Layer 8 of a small transformer language model trained on English Wikipedia (13 layers, counted from 0, width 96).
A neuron adds its activation times its output weights to the MLP's output. To switch it off is to set its activation to zero at one token and run the rest of the model.

Output weights of the MLP neurons that the questions are about. A number n stands for n times 0.00054.
n30: 129 -135 -50 -284 -38 -127 58 105 -43 -63 134 262 204 -118 -98 -13 10 -20 -79 -70 89 103 -101 224 275 231 32 -140 -83 -204 -1 73 -47 -54 44 222 64 -33 -84 -102 56 -197 -184 227 -225 223 -122 33 -164 -54 111 -118 -41 -3 118 -65 -188 -30 -139 -56 20 -22 26 -63 -107 -25 -150 -1 133 76 -227 48 35 94 156 -48 71 -9 135 242 31 61 85 -271 58 -81 144 -81 -143 -80 15 111 58 38 208 -39
n50: 79 -78 57 12 -203 -137 77 -97 -79 -26 -124 -159 120 -101 -7 156 -40 118 -52 3 -56 -34 31 127 -9 -110 85 117 45 -396 3 222 178 91 -163 -57 -78 1 -115 -148 90 100 -143 23 -474 49 202 94 56 57 -81 -150 -3 60 204 -70 -146 79 -166 -110 95 165 -119 -157 5 -39 -72 192 -218 -42 -89 19 -26 58 -26 24 -69 -246 -42 210 260 113 -54 46 -2 -10 233 -63 107 222 -98 79 39 -1 123 133
n52: -24 -67 93 -43 72 -18 -86 21 26 127 94 -68 -215 41 -46 78 107 37 -86 -193 13 -24 -31 118 -28 60 -142 10 51 -57 -71 23 136 -55 85 94 -248 25 42 -126 22 121 -61 -42 -152 -5 -20 13 203 86 -69 -73 -154 -7 -34 -60 53 179 -51 -107 -31 59 5 -12 -226 118 76 2 59 165 -41 -28 53 123 -111 12 137 -76 70 49 -39 74 -165 8 56 -65 80 60 -6 183 -95 -126 -47 -25 -95 139
n86: 165 -52 -98 -11 -16 -60 -25 -11 -125 106 3 -48 117 -19 -118 -79 -60 -25 -92 -61 19 61 109 16 259 117 -28 35 178 -10 -30 43 -93 -51 96 61 -25 8 -169 -33 -185 -160 -123 24 -396 268 -140 -16 -141 -78 -34 -237 119 6 79 -19 4 83 115 -151 -29 61 157 -162 -28 54 -125 106 80 -47 -51 156 -151 36 52 -133 54 6 -29 103 97 127 -98 102 61 44 231 255 45 -71 -40 150 -118 65 -136 114
n107: -133 -27 -36 78 21 -20 -41 10 44 17 -47 90 -105 -31 122 38 19 -61 116 47 42 -5 -33 -157 -36 -90 0 -124 131 -63 48 -202 -8 -23 28 -99 53 -75 -53 49 -32 -6 17 -78 182 51 -9 78 79 73 -80 144 20 -135 -3 32 -89 65 -63 47 -5 76 40 -49 32 165 62 -34 184 -37 55 -115 159 -163 -20 -45 253 57 -119 -87 208 -90 61 -123 -17 -12 -127 139 29 -17 -108 -48 -41 -37 -70 44
n118: 19 118 -125 -231 76 -26 75 47 91 15 -16 -173 43 175 143 -35 -146 -244 -33 129 -44 -146 41 144 41 146 87 115 127 71 -85 -40 78 -33 48 -45 127 -208 34 115 -6 52 46 19 -231 159 -52 -129 98 -202 3 4 102 -99 -34 -148 22 -34 -295 -138 17 72 213 -29 30 186 -74 111 -3 -91 -126 -50 47 125 9 -139 152 -73 -56 -57 61 0 -159 -96 15 104 -81 50 -16 241 168 -7 -119 -71 -105 120
n147: 212 -40 -251 -104 65 112 161 146 -3 96 210 -26 38 65 -17 143 33 75 38 90 -121 -42 -217 -264 -206 280 -118 150 -169 37 -82 94 218 57 -134 -50 -47 55 -123 -77 -212 132 -40 -175 347 193 -212 -10 183 -107 -24 64 -186 -26 0 -55 -50 142 22 -110 -115 61 79 -80 -56 -87 -228 31 11 67 -92 158 130 1 -177 133 -85 169 -204 -133 78 183 43 -137 47 40 49 27 16 -49 -54 -3 211 -30 95 -157
n177: 153 137 -61 -47 -21 -94 -38 156 -40 129 -184 -38 125 -204 -115 -64 46 106 -76 -11 33 16 22 212 52 -59 -127 -50 -19 -89 118 -15 -42 -175 -52 -40 78 47 19 60 -72 -70 -4 -86 -15 -77 53 14 -138 -38 124 22 170 -62 9 -113 86 118 -162 -90 42 -146 20 27 -50 -48 76 -27 -173 -37 -122 69 30 -21 400 -52 75 29 42 81 18 147 -144 156 220 -111 86 -17 -211 21 -54 42 -45 -35 8 81
n184: -110 -60 28 61 -6 88 -124 13 100 56 -18 -121 -20 91 37 157 -27 -108 -42 97 24 -87 -82 -129 8 -92 63 -20 -26 63 66 -104 19 53 -41 -127 -35 -60 43 84 96 47 132 136 198 -20 -86 44 43 92 -29 145 -164 -101 -16 43 -95 32 -38 119 126 33 72 -134 -97 131 40 -92 51 66 -6 50 124 1 -78 -60 45 -22 -99 -158 37 -61 61 -31 -118 69 -2 70 -137 58 1 -14 -28 -12 32 -135
n223: -29 -54 -271 -279 192 -37 164 58 26 -105 -108 -151 -14 -98 -27 -92 57 -9 21 -136 148 -86 167 147 58 -42 85 12 -262 -108 -175 188 -40 55 28 119 86 56 -107 327 -64 -161 19 -159 -212 191 76 -90 10 -11 52 -11 -47 90 -66 -90 -114 182 168 -88 -16 -94 21 -177 58 -22 79 48 -19 -40 -45 198 -105 76 -13 73 -91 -144 -101 246 -3 2 -196 -33 74 66 17 223 -132 259 19 -6 42 33 -33 286
n230: -108 -28 31 87 21 24 -93 -9 -59 17 -101 -25 -91 18 57 163 12 -180 121 184 -104 -170 -55 56 8 -11 65 -29 23 -51 148 -120 62 -5 119 -38 -18 -90 -36 91 -13 69 155 76 161 -76 -76 6 -64 72 -10 132 -91 -101 -129 -80 -82 -3 -24 183 71 45 69 -55 -194 177 11 -139 76 53 44 -12 103 -104 -116 76 -3 141 -90 -48 88 -140 105 -58 -50 47 1 -71 57 -8 187 -127 31 30 -13 -113
n241: -102 -82 -52 67 13 -7 8 43 130 9 0 -2 -60 -11 55 17 32 -18 -27 176 -46 -118 -81 89 164 61 -79 -146 -10 1 -52 67 -64 -114 -1 145 60 45 223 -142 -94 65 -165 156 162 142 -47 -22 71 -253 -73 -3 50 25 81 -127 -94 -17 85 -16 -66 -99 -22 -149 -108 -111 99 57 -55 -135 -107 28 116 -54 34 217 4 7 24 -34 35 22 67 -4 47 59 -25 -74 150 6 -25 24 -83 24 28 -3
n253: 169 -71 76 1 46 -35 -55 25 127 127 32 67 -19 45 -73 11 80 219 225 -65 -37 -27 6 -109 8 -30 244 -84 24 -8 -37 -19 15 -12 36 22 98 -166 -25 108 98 -67 -203 -30 -153 93 -132 -18 0 -99 170 -45 -139 -91 64 44 -54 21 62 0 -27 -24 -34 65 -185 -63 -34 118 -173 37 127 -33 -109 198 -70 80 -141 -41 -39 -80 18 113 -104 -42 116 -1 -123 43 -35 129 -146 -41 54 90 -34 -133
n294: -46 -80 -133 -34 -122 -24 248 -99 -29 -1 -51 -76 61 -97 57 4 -54 -21 60 -5 59 -104 -110 152 41 -4 2 98 -78 -180 -20 -19 36 -63 -28 -114 -152 83 39 49 -12 -112 47 34 -71 -65 127 -130 -231 -90 41 -92 36 -27 121 68 150 170 -135 10 203 -15 -138 35 208 186 -18 65 28 58 -135 122 -153 18 144 -146 -162 -112 152 29 137 268 -12 6 217 76 184 -110 -71 172 -93 -90 -113 -26 -34 152
n340: -94 -27 9 39 -23 -90 66 145 -93 -5 -71 -179 41 -16 -218 45 78 335 -27 -148 -65 82 32 168 -34 -4 118 -136 80 31 -143 6 94 72 -20 55 4 57 4 -137 172 -134 -18 102 -208 -201 97 96 31 -342 -117 24 -1 -28 -113 11 102 -30 11 242 -97 212 21 -8 -184 40 -99 -150 38 24 78 -56 -72 -137 -163 -18 25 78 -72 -57 70 94 -37 -101 -157 22 25 87 154 183 6 2 96 123 167 -51
n373: -136 97 105 90 169 95 -26 55 80 -99 16 27 -44 119 -19 29 38 -35 -31 79 -53 -22 -11 2 -83 -160 64 -51 33 -45 66 -101 108 47 52 -65 -53 -87 37 33 -24 75 181 -70 100 46 1 -64 -47 -3 -180 67 -7 -169 -187 53 -115 58 4 92 -82 17 -30 -45 -138 173 163 -32 11 101 140 -81 117 -30 -68 107 -41 55 19 -121 51 53 26 -86 -2 102 -53 61 -46 27 -48 -189 143 -31 -54 35

Each question names a token from some text and the token that comes next. It shows the activations a of the neurons there, in the order above. A number n stands for n times 0.01.

Then comes g, the gradient of the next token's log-probability with respect to the MLP's output, scaled to length 1. A neuron's effect is roughly proportional to its activation times (output weights . g). A number n stands for n times 0.00072.

" Mill", then "ard"
a: -12 -4 -10 -17 -14 -12 -15 32 -10 1 -3 9 21 -17 -7 -12
g: -116 -152 -157 27 -140 118 -101 -112 -128 11 47 -101 115 49 -87 62 178 -360 77 154 19 -111 14 -106 104 151 -124 -104 237 28 -150 20 30 -295 -31 -12 -176 -129 -35 272 -66 63 234 -117 22 -20 89 -1 98 190 106 79 106 26 13 -182 107 -106 -115 257 118 -286 -87 40 238 -112 155 281 -457 60 -180 -142 -60 63 101 52 64 74 121 121 101 272 -43 38 29 59 -137 -158 -274 66 -45 -195 122 62 130 40
Which neuron, switched off, lowers the next token's probability most? n177

",", then " in"
a: 50 59 59 209 26 -1 -15 -4 -17 -17 -16 -13 -15 -16 -2 -10
g: 68 29 10 159 -132 14 -47 3 -8 -67 210 -287 -31 -9 -90 -28 20 253 -28 -154 -35 -98 182 -192 147 -85 17 -37 311 -57 -48 114 114 -10 93 -43 -44 -142 110 -195 98 256 -119 -4 -108 1 -92 -272 107 -199 -233 17 -166 -67 147 0 355 -9 -95 -179 180 -154 -7 216 -37 -19 153 -102 156 105 314 -151 -72 168 -182 413 -88 -103 -133 -100 -109 37 208 -129 -9 -180 146 67 -55 25 125 11 -120 -79 217 -136
Which neuron, switched off, lowers the next token's probability most? n52

" Portland", then ":"
a: -17 -16 -8 117 8 -17 -5 -3 -7 -6 -15 -11 205 -15 -6 -13
g: 47 60 -60 -184 -206 -248 -173 -20 195 112 279 -24 6 60 166 -123 142 144 -161 101 -86 122 207 4 -81 166 62 3 135 -398 56 65 -108 -115 -10 10 -210 291 -69 -383 201 91 7 190 -187 -75 -90 -44 49 -132 -12 -62 119 73 -100 34 -24 113 -65 54 -8 166 205 82 -288 233 -76 -209 -20 113 98 62 -98 3 -28 202 -128 97 -50 -35 -83 -167 -61 140 6 -8 -87 -11 188 213 52 19 60 52 -176 -373
Which two neurons, each switched off alone, lower its probability most, in order? n253, n86

"\n", then "Th"
a: 321 97 -15 302 32 -11 -6 -8 -17 8 -15 -8 1 121 -13 24
g: 31 126 1 -175 151 42 68 51 -20 108 61 -51 -241 -151 83 -9 61 99 54 -163 220 -81 121 185 147 -10 -24 129 80 321 277 -84 225 -159 1 -66 69 121 -36 -96 20 -203 259 162 68 -53 45 125 29 -35 -280 58 -185 -144 248 12 -57 -104 182 -359 -268 -252 -77 -96 -7 31 186 -220 176 12 -145 -120 146 -135 -193 15 -25 -109 -37 10 -16 -282 -145 129 203 124 122 -2 -67 95 -199 -61 120 -123 137 -177
Which neuron, switched off, raises the next token's probability most? n86

"6", then "6"
a: 93 -13 -15 -14 -14 -3 -1 -15 89 -13 -16 -4 -5 -8 -9 44
g: 47 158 52 200 6 -90 -26 214 -98 -49 -115 -74 141 -99 128 61 -99 57 37 0 -107 -92 149 -47 92 -74 180 38 64 83 126 148 -270 260 124 21 315 -52 151 -341 -18 219 4 123 321 -242 -76 51 -54 127 196 11 140 63 -24 36 26 -306 222 128 -105 -19 40 -172 2 -37 -314 -208 82 3 99 -88 -147 -129 -116 -69 -145 25 -42 21 70 -62 -34 89 -413 -164 120 157 -170 -58 -108 114 -172 -211 -102 95
Which neuron, switched off, lowers the next token's probability most? n184

" Gro", then "s"
a: -1 0 27 -11 -14 -11 -12 20 17 -14 -5 -1 90 -15 -11 -15
g: -146 -18 72 66 59 169 34 53 -27 268 -121 -15 15 -42 -58 84 -2 410 -1 -45 240 30 147 81 -41 -27 -56 -114 -209 -1 20 23 53 85 -37 41 22 200 -72 -63 119 -74 -14 248 7 80 -162 -267 -364 -89 25 -59 -171 -258 88 253 -193 -18 -64 109 6 201 -178 -120 -132 -9 8 -203 271 11 50 48 76 -219 -215 290 -251 -105 -151 -39 -90 -93 -146 61 109 -129 -1 123 448 -71 -11 31 -7 160 -48 51
Which neuron, switched off, lowers the next token's probability most? n253

"\n", then "-"
a: -12 4 -16 20 121 -10 -17 -3 -7 -15 25 14 -12 -2 -17 -6
g: -67 -125 -4 -181 -270 -84 -156 -81 -111 -88 -93 13 166 134 -298 59 -238 113 -106 79 -29 -163 -13 -3 53 114 23 -12 116 194 46 141 -242 96 37 30 222 159 94 113 136 -106 316 119 298 -78 -168 55 -156 136 13 -122 -39 57 -28 -59 -170 67 85 106 -243 196 -44 25 209 160 -200 -52 -98 -178 -300 78 288 102 28 32 -176 -171 53 -85 76 11 13 166 -274 191 159 -139 -287 44 192 48 -50 88 43 -2
Which neuron, switched off, raises the next token's probability most? n107

" ", then "us"
a: 164 66 7 26 -17 -11 -17 -3 -5 -16 -12 -16 -16 19 -4 -3
g: -238 359 -8 58 -164 -316 -32 6 48 -144 -12 -9 -224 60 -177 250 -104 -201 -6 -102 -192 13 -13 -289 107 -28 -53 -208 10 -84 -26 -55 -51 60 220 123 -25 22 -4 -18 -171 82 -77 -1 -239 29 173 -154 192 420 137 -50 267 -179 -171 72 -167 -81 -300 6 -9 -17 14 -52 98 29 -17 245 24 -54 185 76 -77 -181 121 1 -46 0 180 227 8 42 21 -109 -72 -37 73 172 188 211 -23 -30 76 200 169 20
Which neuron, switched off, lowers the next token's probability most? n50

"7", then " John"
a: -1 -17 11 -17 4 -11 -5 5 -5 -11 -1 -14 -15 164 -16 27
g: 192 128 -95 -16 -57 334 -81 82 -201 57 68 63 -33 -22 55 -87 79 -76 312 -71 38 79 18 75 -20 18 -19 104 -242 -33 -218 -241 119 -70 11 -17 67 -132 -198 141 -212 -81 -64 -133 -242 226 130 -54 -303 219 108 40 -190 -174 -9 -4 -106 -85 15 -132 69 -38 151 -20 -101 87 -142 156 144 -76 -222 201 207 17 115 -154 100 -113 -274 -228 75 -2 -169 -138 98 145 139 60 100 221 153 148 -211 331 69 45
Which neuron, switched off, raises the next token's probability most? n86

"6", then "4"
a: 85 -13 -17 -16 -11 -6 0 -14 97 -16 -16 -3 -7 -13 -12 50
g: -104 69 87 88 -147 -169 -4 280 -220 -7 53 10 -17 -112 45 35 117 63 35 -139 62 -124 22 -87 122 -52 111 -103 224 234 140 71 -61 181 278 -1 242 -193 209 -258 136 -59 65 -44 175 -230 15 189 102 109 31 -49 -15 151 35 166 -135 -299 206 85 177 -28 92 -209 32 25 -125 -95 96 100 95 72 -309 -94 -103 -46 -183 -24 -133 152 202 157 -194 -63 -387 -42 66 55 -52 -36 -293 -54 -176 -23 -170 -95
Which neuron, switched off, lowers the next token's probability most? n184

"6", then "2"
a: -17 -12 -13 -9 -8 -10 -1 -12 -16 -10 -15 -10 -9 44 -17 199
g: -123 171 0 -169 -40 146 -89 279 -214 187 -27 -186 -218 -178 -62 211 46 120 221 -199 140 30 -159 179 -122 -29 139 19 272 -14 148 -16 -75 214 90 -138 172 -263 164 -39 18 -28 174 -136 12 -239 -28 -210 -56 61 6 -86 17 22 118 265 -119 -146 -102 -119 140 235 -223 134 -105 -124 123 149 -23 -152 -81 -117 6 -69 18 -256 249 -17 -36 34 65 146 -45 46 61 87 -8 -61 175 35 -95 -366 163 21 70 -190
Which neuron, switched off, lowers the next token's probability most? n373

" year", then " and"
a: -13 -7 0 -15 -7 -12 -9 -16 43 -4 -12 -16 -8 -16 63 325
g: -58 177 56 250 83 -174 358 -48 130 33 -147 69 372 38 21 87 -29 89 -127 119 30 -152 -20 -57 -149 -25 136 -90 -11 -23 -61 79 -85 236 155 -96 -389 -276 55 -203 157 -121 145 125 -193 -320 67 367 -177 87 48 -77 87 13 26 -24 71 94 -4 -74 -72 106 -194 54 -125 14 37 -125 77 222 24 -56 -103 61 -73 64 -27 -80 117 -76 101 31 -8 204 210 -250 -220 35 12 4 -248 -219 -44 42 -145 -1
Which two neurons, each switched off alone, lower its probability most, in order? n373, n340

"1", then "–"
a: -4 -13 25 -10 -16 -9 -1 -7 -3 -8 -2 -14 -16 122 -8 107
g: -155 -83 -130 119 95 -10 292 -145 395 -55 -292 148 130 43 -150 67 -127 78 -109 -93 -130 -87 -24 -233 -70 -44 -15 -41 -64 146 -29 244 -122 -2 -14 33 184 175 4 51 118 116 38 -6 271 -36 -129 94 2 -253 -9 -248 63 -40 -232 -51 8 -61 -84 169 -40 158 -315 61 374 -29 177 -172 -46 56 131 -6 -143 -23 5 92 -87 9 91 -61 -32 231 368 141 -86 -64 26 -240 -7 -146 -80 -44 99 -106 -164 157
Which two neurons, each switched off alone, lower its probability most, in order? n294, n373

"6", then "5"
a: 126 -16 -10 -17 -8 -4 0 -15 110 -11 -15 -4 -2 -2 -7 -1
g: -104 12 19 56 69 -81 120 311 20 -43 171 -1 -133 -181 -1 17 -20 164 -31 35 90 -139 122 -5 324 -142 174 94 175 162 257 73 -46 139 -133 -16 337 -216 -42 -241 -25 75 -33 -16 332 -177 -10 131 -20 144 158 -189 8 124 -94 148 125 -359 263 -22 134 61 305 -128 49 -256 -111 -218 27 31 -9 2 -75 18 -122 -59 -194 1 -118 -6 121 -225 -104 37 -58 -63 -35 47 -199 -132 -117 -117 -209 19 -128 -96
Which neuron, switched off, lowers the next token's probability most? n184

" Thomas", then " Gro"
a: -1 -16 44 -16 -15 -16 -10 -15 -10 7 -12 43 43 48 -14 22
g: 78 -8 2 118 -23 233 47 -1 -83 -71 -18 -21 41 -203 228 82 -153 -15 -4 137 -79 7 192 109 -150 -154 324 117 -44 -101 -298 53 -170 8 34 -94 275 72 120 -176 -93 35 228 9 124 -237 350 238 -215 334 -105 72 -39 -4 81 34 35 -136 72 22 -135 -88 -51 -26 -106 63 -240 -30 42 -95 -66 -10 205 59 -33 -102 35 35 -46 -254 -119 -425 67 -77 -201 271 -28 22 -30 -148 191 51 102 53 91 -191
Which neuron, switched off, raises the next token's probability most? n52

" who", then " a"
a: 28 194 89 268 41 25 -4 -16 41 7 -14 -7 -4 -17 -2 -14
g: -62 132 151 -142 331 244 91 132 104 8 -52 94 17 101 -106 15 18 -25 202 -26 67 81 56 114 -14 -117 9 -48 -54 -128 -7 -177 124 4 -99 48 6 48 65 -259 84 -153 -34 2 -265 -197 361 131 26 -32 302 23 -169 -215 -80 112 -197 185 34 -90 -53 -87 117 -20 -243 40 -15 162 27 -93 -10 185 218 -223 -12 98 -223 140 -68 -187 41 -63 -275 57 89 27 255 -260 -151 155 -311 42 -261 39 129 -39
Which neuron, switched off, lowers the next token's probability most? n50

" as", then " United"
a: -15 -16 -11 17 -17 -17 -12 -13 -16 18 -8 104 -12 17 0 172
g: -116 43 -353 144 -157 25 213 -227 -19 -138 -345 6 -90 -67 91 -175 -18 218 168 -10 67 154 -15 63 -120 197 15 66 -177 -144 -316 167 153 209 46 70 232 -204 90 -135 -188 -199 215 -26 -87 5 137 42 -60 -15 269 37 64 -58 33 4 -240 -124 -55 42 87 7 -3 20 67 60 82 -219 -1 -32 0 204 -93 -60 -33 -115 335 26 134 -2 165 -266 -106 42 -93 132 -97 121 44 -193 95 115 -61 -83 311 -1
Which neuron, switched off, raises the next token's probability most? n373

"s", then "put"
a: -3 -9 -15 -5 -2 -10 -3 -8 138 -14 -2 -1 -9 -2 -12 62
g: 84 5 4 -41 35 -64 -187 139 -75 -78 132 -93 360 238 216 -211 4 -31 -117 -36 -115 -21 27 -37 79 -62 95 -95 -231 -116 202 -96 -208 -28 104 -222 210 191 -222 13 -131 147 -304 96 27 107 56 204 -139 81 51 82 209 -172 110 61 -104 99 -226 -91 18 -172 -54 -137 24 -140 -295 149 -270 -27 -134 109 94 164 -153 142 89 62 -176 -113 81 118 192 113 -75 259 -46 280 -200 55 -13 -102 89 31 -41 160
Which neuron, switched off, lowers the next token's probability most? n184

"ion", then " Law"
a: -12 -13 -17 -14 0 -11 67 33 -3 -3 -10 -5 -11 -12 1 191
g: 154 86 -100 40 173 186 -6 120 -105 -126 -72 123 61 53 -131 -38 -128 -18 52 24 -184 176 -145 -93 -174 117 -65 223 -420 58 -57 -156 -153 26 -167 75 -95 173 -50 -129 -80 -39 83 -105 -88 200 260 146 -79 393 26 -57 -284 40 169 -15 87 108 -89 149 52 -99 -201 122 244 -56 -165 60 196 -50 -226 -36 106 92 -182 -44 87 -2 -60 -28 -58 -277 -41 -207 111 397 85 13 71 113 -13 53 -36 -6 97 -239
Which neuron, switched off, raises the next token's probability most? n373

" being", then " chosen"
a: -12 0 -16 111 -10 21 -11 -7 34 150 -11 52 -17 -8 -16 -9
g: 98 -81 93 -12 58 -92 84 -152 62 62 146 -81 -42 102 -67 16 34 137 -185 8 -196 51 -173 19 -64 -127 113 125 348 351 31 -276 -94 78 125 -125 91 17 205 -74 -204 100 76 60 169 -356 -18 91 226 -230 -20 -212 153 68 -44 -140 -35 -2 -16 -127 10 -28 -190 14 190 -123 20 -152 -73 99 -207 -207 -90 257 93 -203 310 83 42 -293 201 167 0 -9 -47 -72 -147 244 -17 -47 147 -68 51 -63 -179 136
Which neuron, switched off, raises the next token's probability most? n223

"6", then "7"
a: 81 -15 -16 -16 -15 -4 0 -13 65 -16 -17 -3 -7 -9 -8 14
g: 155 136 162 -106 -86 -36 -180 -451 77 -114 36 -292 -7 91 192 -56 -91 -115 -71 12 -151 85 -60 -14 121 -157 -57 -16 35 108 -125 -87 -202 86 71 -1 241 101 182 -127 311 241 39 32 56 -112 135 -36 -292 332 239 139 -59 -54 -72 -82 17 -18 84 -42 42 -37 -38 39 272 -30 -167 -147 -115 -91 -42 -30 -35 58 -270 -37 -82 152 -3 -199 -86 189 260 78 -162 -110 19 144 -21 8 224 176 59 -262 -23 120
Which neuron, switched off, raises the next token's probability most? n30

" Za", then "hra"
a: 0 -4 16 -9 -15 -15 -2 -10 8 -7 111 -14 -17 34 0 -17
g: 180 -13 162 138 137 237 -219 -51 69 -224 103 -236 81 -277 136 -106 89 -4 10 -69 143 60 115 -48 100 -73 137 138 -106 0 38 -57 -8 17 46 -76 210 201 79 -130 -79 6 81 -116 193 -250 144 133 35 137 144 90 -257 0 143 -73 156 -191 45 144 -106 -183 -362 -61 -3 -22 -300 28 -116 121 -61 53 61 65 -50 -38 206 20 -71 -64 -74 -342 255 -171 -15 358 -238 -78 -68 19 -46 19 -197 -150 92 104
Which neuron, switched off, lowers the next token's probability most? n230

"ty", then " directed"
a: -2 -7 -11 -14 84 -16 -17 -11 -16 21 32 23 -7 22 -12 -15
g: 2 -173 -43 3 104 85 2 -63 -6 -26 197 156 261 100 240 24 263 76 -97 -259 -147 374 72 78 -248 -168 -10 0 -57 -26 53 -42 -16 -135 -78 256 -76 -1 33 23 -77 103 -90 247 63 -143 -110 -142 159 -352 116 30 194 228 -183 -234 73 -107 -268 90 13 -60 -157 -160 144 -4 159 277 -209 19 43 68 -94 -197 238 241 -45 -69 -17 -29 0 -34 177 59 -125 -48 -47 -135 -130 -39 -129 19 167 -114 -154 43
Which neuron, switched off, raises the next token's probability most? n107

"em", then "n"
a: -16 -1 17 -11 64 155 -4 6 10 -3 -1 -7 26 -15 11 15
g: -167 40 -105 3 -135 -40 142 135 51 -37 -104 314 125 -215 -52 -129 -85 -177 -22 217 119 9 63 27 246 -28 170 25 14 156 -6 -36 -12 172 -228 -28 174 -234 -105 -91 -129 53 94 85 38 57 -59 19 48 -183 -328 -26 100 -62 366 -139 65 79 -122 32 -38 357 138 27 -3 0 265 -346 -147 -243 252 200 -84 -78 244 -224 246 45 8 44 76 -172 -141 -95 -51 87 -24 -79 -36 -174 49 -16 -109 -16 -35 -77
Which neuron, switched off, lowers the next token's probability most? n118

"0", then "."
a: -11 -2 34 17 -14 1 -8 61 -7 -11 -1 29 76 -5 -9 -9
g: -10 -190 -68 334 218 -291 227 72 -46 -56 -20 -165 -81 51 54 12 255 -40 -191 82 231 -25 140 -6 101 -220 9 66 245 -154 -3 -127 -297 98 56 -34 -145 -113 326 44 -10 -32 59 -174 22 -164 23 -47 -48 -150 41 18 196 -96 -205 -40 3 163 25 40 -10 -134 121 236 -43 -147 -158 153 -285 -30 182 -163 17 -94 265 14 -163 13 -42 193 -39 -99 203 -2 204 -58 219 -31 89 -46 -86 -144 -119 -113 257 -123
Which neuron, switched off, lowers the next token's probability most? n177

"tic", then " depict"
a: -15 32 -1 3 -13 -3 5 13 -17 -13 40 -11 -1 30 -9 216
g: -263 27 -97 -9 -124 199 -183 -226 -5 178 141 -253 33 -7 10 205 130 245 -28 -96 61 94 35 43 91 125 95 -71 323 -205 205 -58 162 -168 87 106 -51 -9 85 8 19 -111 237 99 -53 -216 -263 -50 -33 -4 168 -68 471 -88 -107 75 58 -51 291 44 -224 -156 -194 -53 61 6 -25 256 -105 41 -98 -80 -12 -84 -25 59 -53 3 9 -157 241 187 -62 153 -153 -58 -228 -144 -179 -72 -111 139 -34 -21 -129 54
Which neuron, switched off, lowers the next token's probability most? n373

" Pe", then "ar"
a: -7 -1 -10 -10 -12 -17 -17 -16 28 164 -13 -14 -16 -17 -16 -17
g: 60 50 -116 -165 43 -203 35 -225 -118 -140 248 -163 142 -43 -15 122 139 -116 -23 154 -8 -342 118 60 -29 -138 -3 -120 -3 285 7 111 210 -134 185 -227 111 16 -226 93 -173 154 -7 -2 -142 -45 178 -174 -109 30 88 -67 -48 -9 -77 163 -60 -106 41 2 183 -97 -94 -241 224 -92 172 280 -70 -93 -41 -177 83 43 -68 298 11 228 -177 176 252 64 -39 -223 -107 -131 -157 140 66 -109 69 32 209 -90 -54 260
Which neuron, switched off, lowers the next token's probability most? n223

"-", then " "
a: 112 94 -14 37 -16 -4 -6 0 -11 -9 -4 -8 -17 27 0 -1
g: -165 -97 16 -82 9 -191 -20 -19 -53 -245 199 -65 -109 -134 -108 -32 37 -38 -107 38 -103 79 -253 175 40 40 -205 -258 42 -127 121 -90 -298 -115 16 -69 145 40 100 62 -21 -122 -198 -204 -88 -93 3 -41 136 28 246 -219 -30 -52 52 54 68 -194 -159 146 256 61 40 26 69 -36 155 40 112 149 126 -238 -241 -78 324 58 271 218 242 -47 -228 153 287 56 56 141 240 110 -160 -17 53 49 270 -13 86 -77
Which neuron, switched off, lowers the next token's probability most? n30

",", then " Daniel"
a: 5 8 7 206 133 -8 -4 -3 -6 -17 -1 -17 -14 -11 -3 16
g: 254 -71 5 65 -31 14 -145 135 -139 272 -110 191 4 135 -26 69 203 -50 258 69 98 47 163 -183 -91 16 407 237 -4 33 -320 -243 96 135 38 135 -278 36 -15 -173 -16 -60 194 -19 180 22 52 86 -148 85 50 201 -9 185 215 -55 -32 -8 229 -96 -263 -94 -6 32 -37 -156 -168 -144 -66 165 -164 -44 167 -35 -191 -68 -217 -123 -113 155 121 -60 -228 -154 -61 -64 -87 -212 88 -43 -65 -103 89 -49 -176 82
Which neuron, switched off, raises the next token's probability most? n86

"ists", then " Pre"
a: -3 -8 -12 -4 -11 -3 -17 101 136 -16 72 -16 -1 31 -9 59
g: 141 59 -95 -32 40 355 160 -9 -4 -42 -239 47 -279 -41 141 -41 199 77 -50 24 -49 209 51 -14 -108 -169 39 107 -286 -2 92 -139 -35 96 -110 20 112 51 -51 73 -45 83 -266 -96 -45 253 45 31 -44 45 -29 169 -238 68 -33 -159 -225 115 99 -75 220 126 -47 -45 30 -27 -175 -46 290 52 194 -124 214 159 -159 -2 -2 -96 -204 316 -141 -294 -233 -132 93 267 -43 130 -60 25 -9 172 20 -130 25 -314
Which neuron, switched off, raises the next token's probability most? n177

"6", then " Richard"
a: -3 -14 38 -15 -16 -14 -8 19 -14 -5 -2 -14 -11 119 -17 86
g: 172 -9 -144 195 -81 201 -56 162 -129 53 190 125 73 -59 70 30 18 -104 261 -76 133 132 0 49 -146 53 -34 0 -201 -91 -271 -208 172 -28 -17 -52 -75 -108 -170 112 -245 -96 -83 -151 -303 137 135 -73 -324 174 52 89 -303 -118 -31 -43 -107 -150 63 -119 -19 150 -154 -66 -139 22 27 217 238 -43 -137 81 154 204 166 -11 97 -202 -154 -101 109 -3 -40 -132 183 245 76 89 90 -30 107 75 -233 355 46 88
Which neuron, switched off, lowers the next token's probability most? n294

"0", then " Martin"
a: -2 -9 6 -10 -17 22 -11 -4 -16 -12 -10 38 -12 88 -17 97
g: 102 36 -142 230 13 125 7 217 -222 158 122 156 -67 68 143 -33 84 44 253 -31 101 147 -17 72 -11 121 78 32 -279 -61 -205 -208 96 52 27 -73 -124 -220 -186 71 -364 -110 -208 -132 -174 238 77 172 -224 191 11 115 -302 -47 -5 -152 98 -100 75 -156 57 -24 45 -115 -51 47 -148 176 196 10 -100 -13 146 141 -63 -139 30 -233 -50 -95 23 -177 -220 -185 167 291 33 62 55 61 53 -82 -53 305 149 18
Which neuron, switched off, lowers the next token's probability most? n294

"s", then " ("
a: -11 -17 -17 99 -17 -1 -14 -14 105 -5 -13 -12 -7 -17 186 22
g: 200 -91 -73 21 -60 110 -18 32 -173 -237 -97 -66 274 -8 -140 -103 -27 -60 104 -55 -45 71 -110 -54 -52 129 21 91 -56 32 265 246 116 -18 -310 18 165 -64 -197 -42 -293 103 -114 -80 151 68 0 59 119 -108 -166 76 -101 125 178 14 -49 65 79 247 -193 180 71 -283 -157 -1 54 -56 405 48 104 -276 243 162 -209 154 -73 89 92 -27 112 -51 -142 68 14 -73 -190 -93 227 -57 -252 130 125 92 -134 -217
Which neuron, switched off, lowers the next token's probability most? n340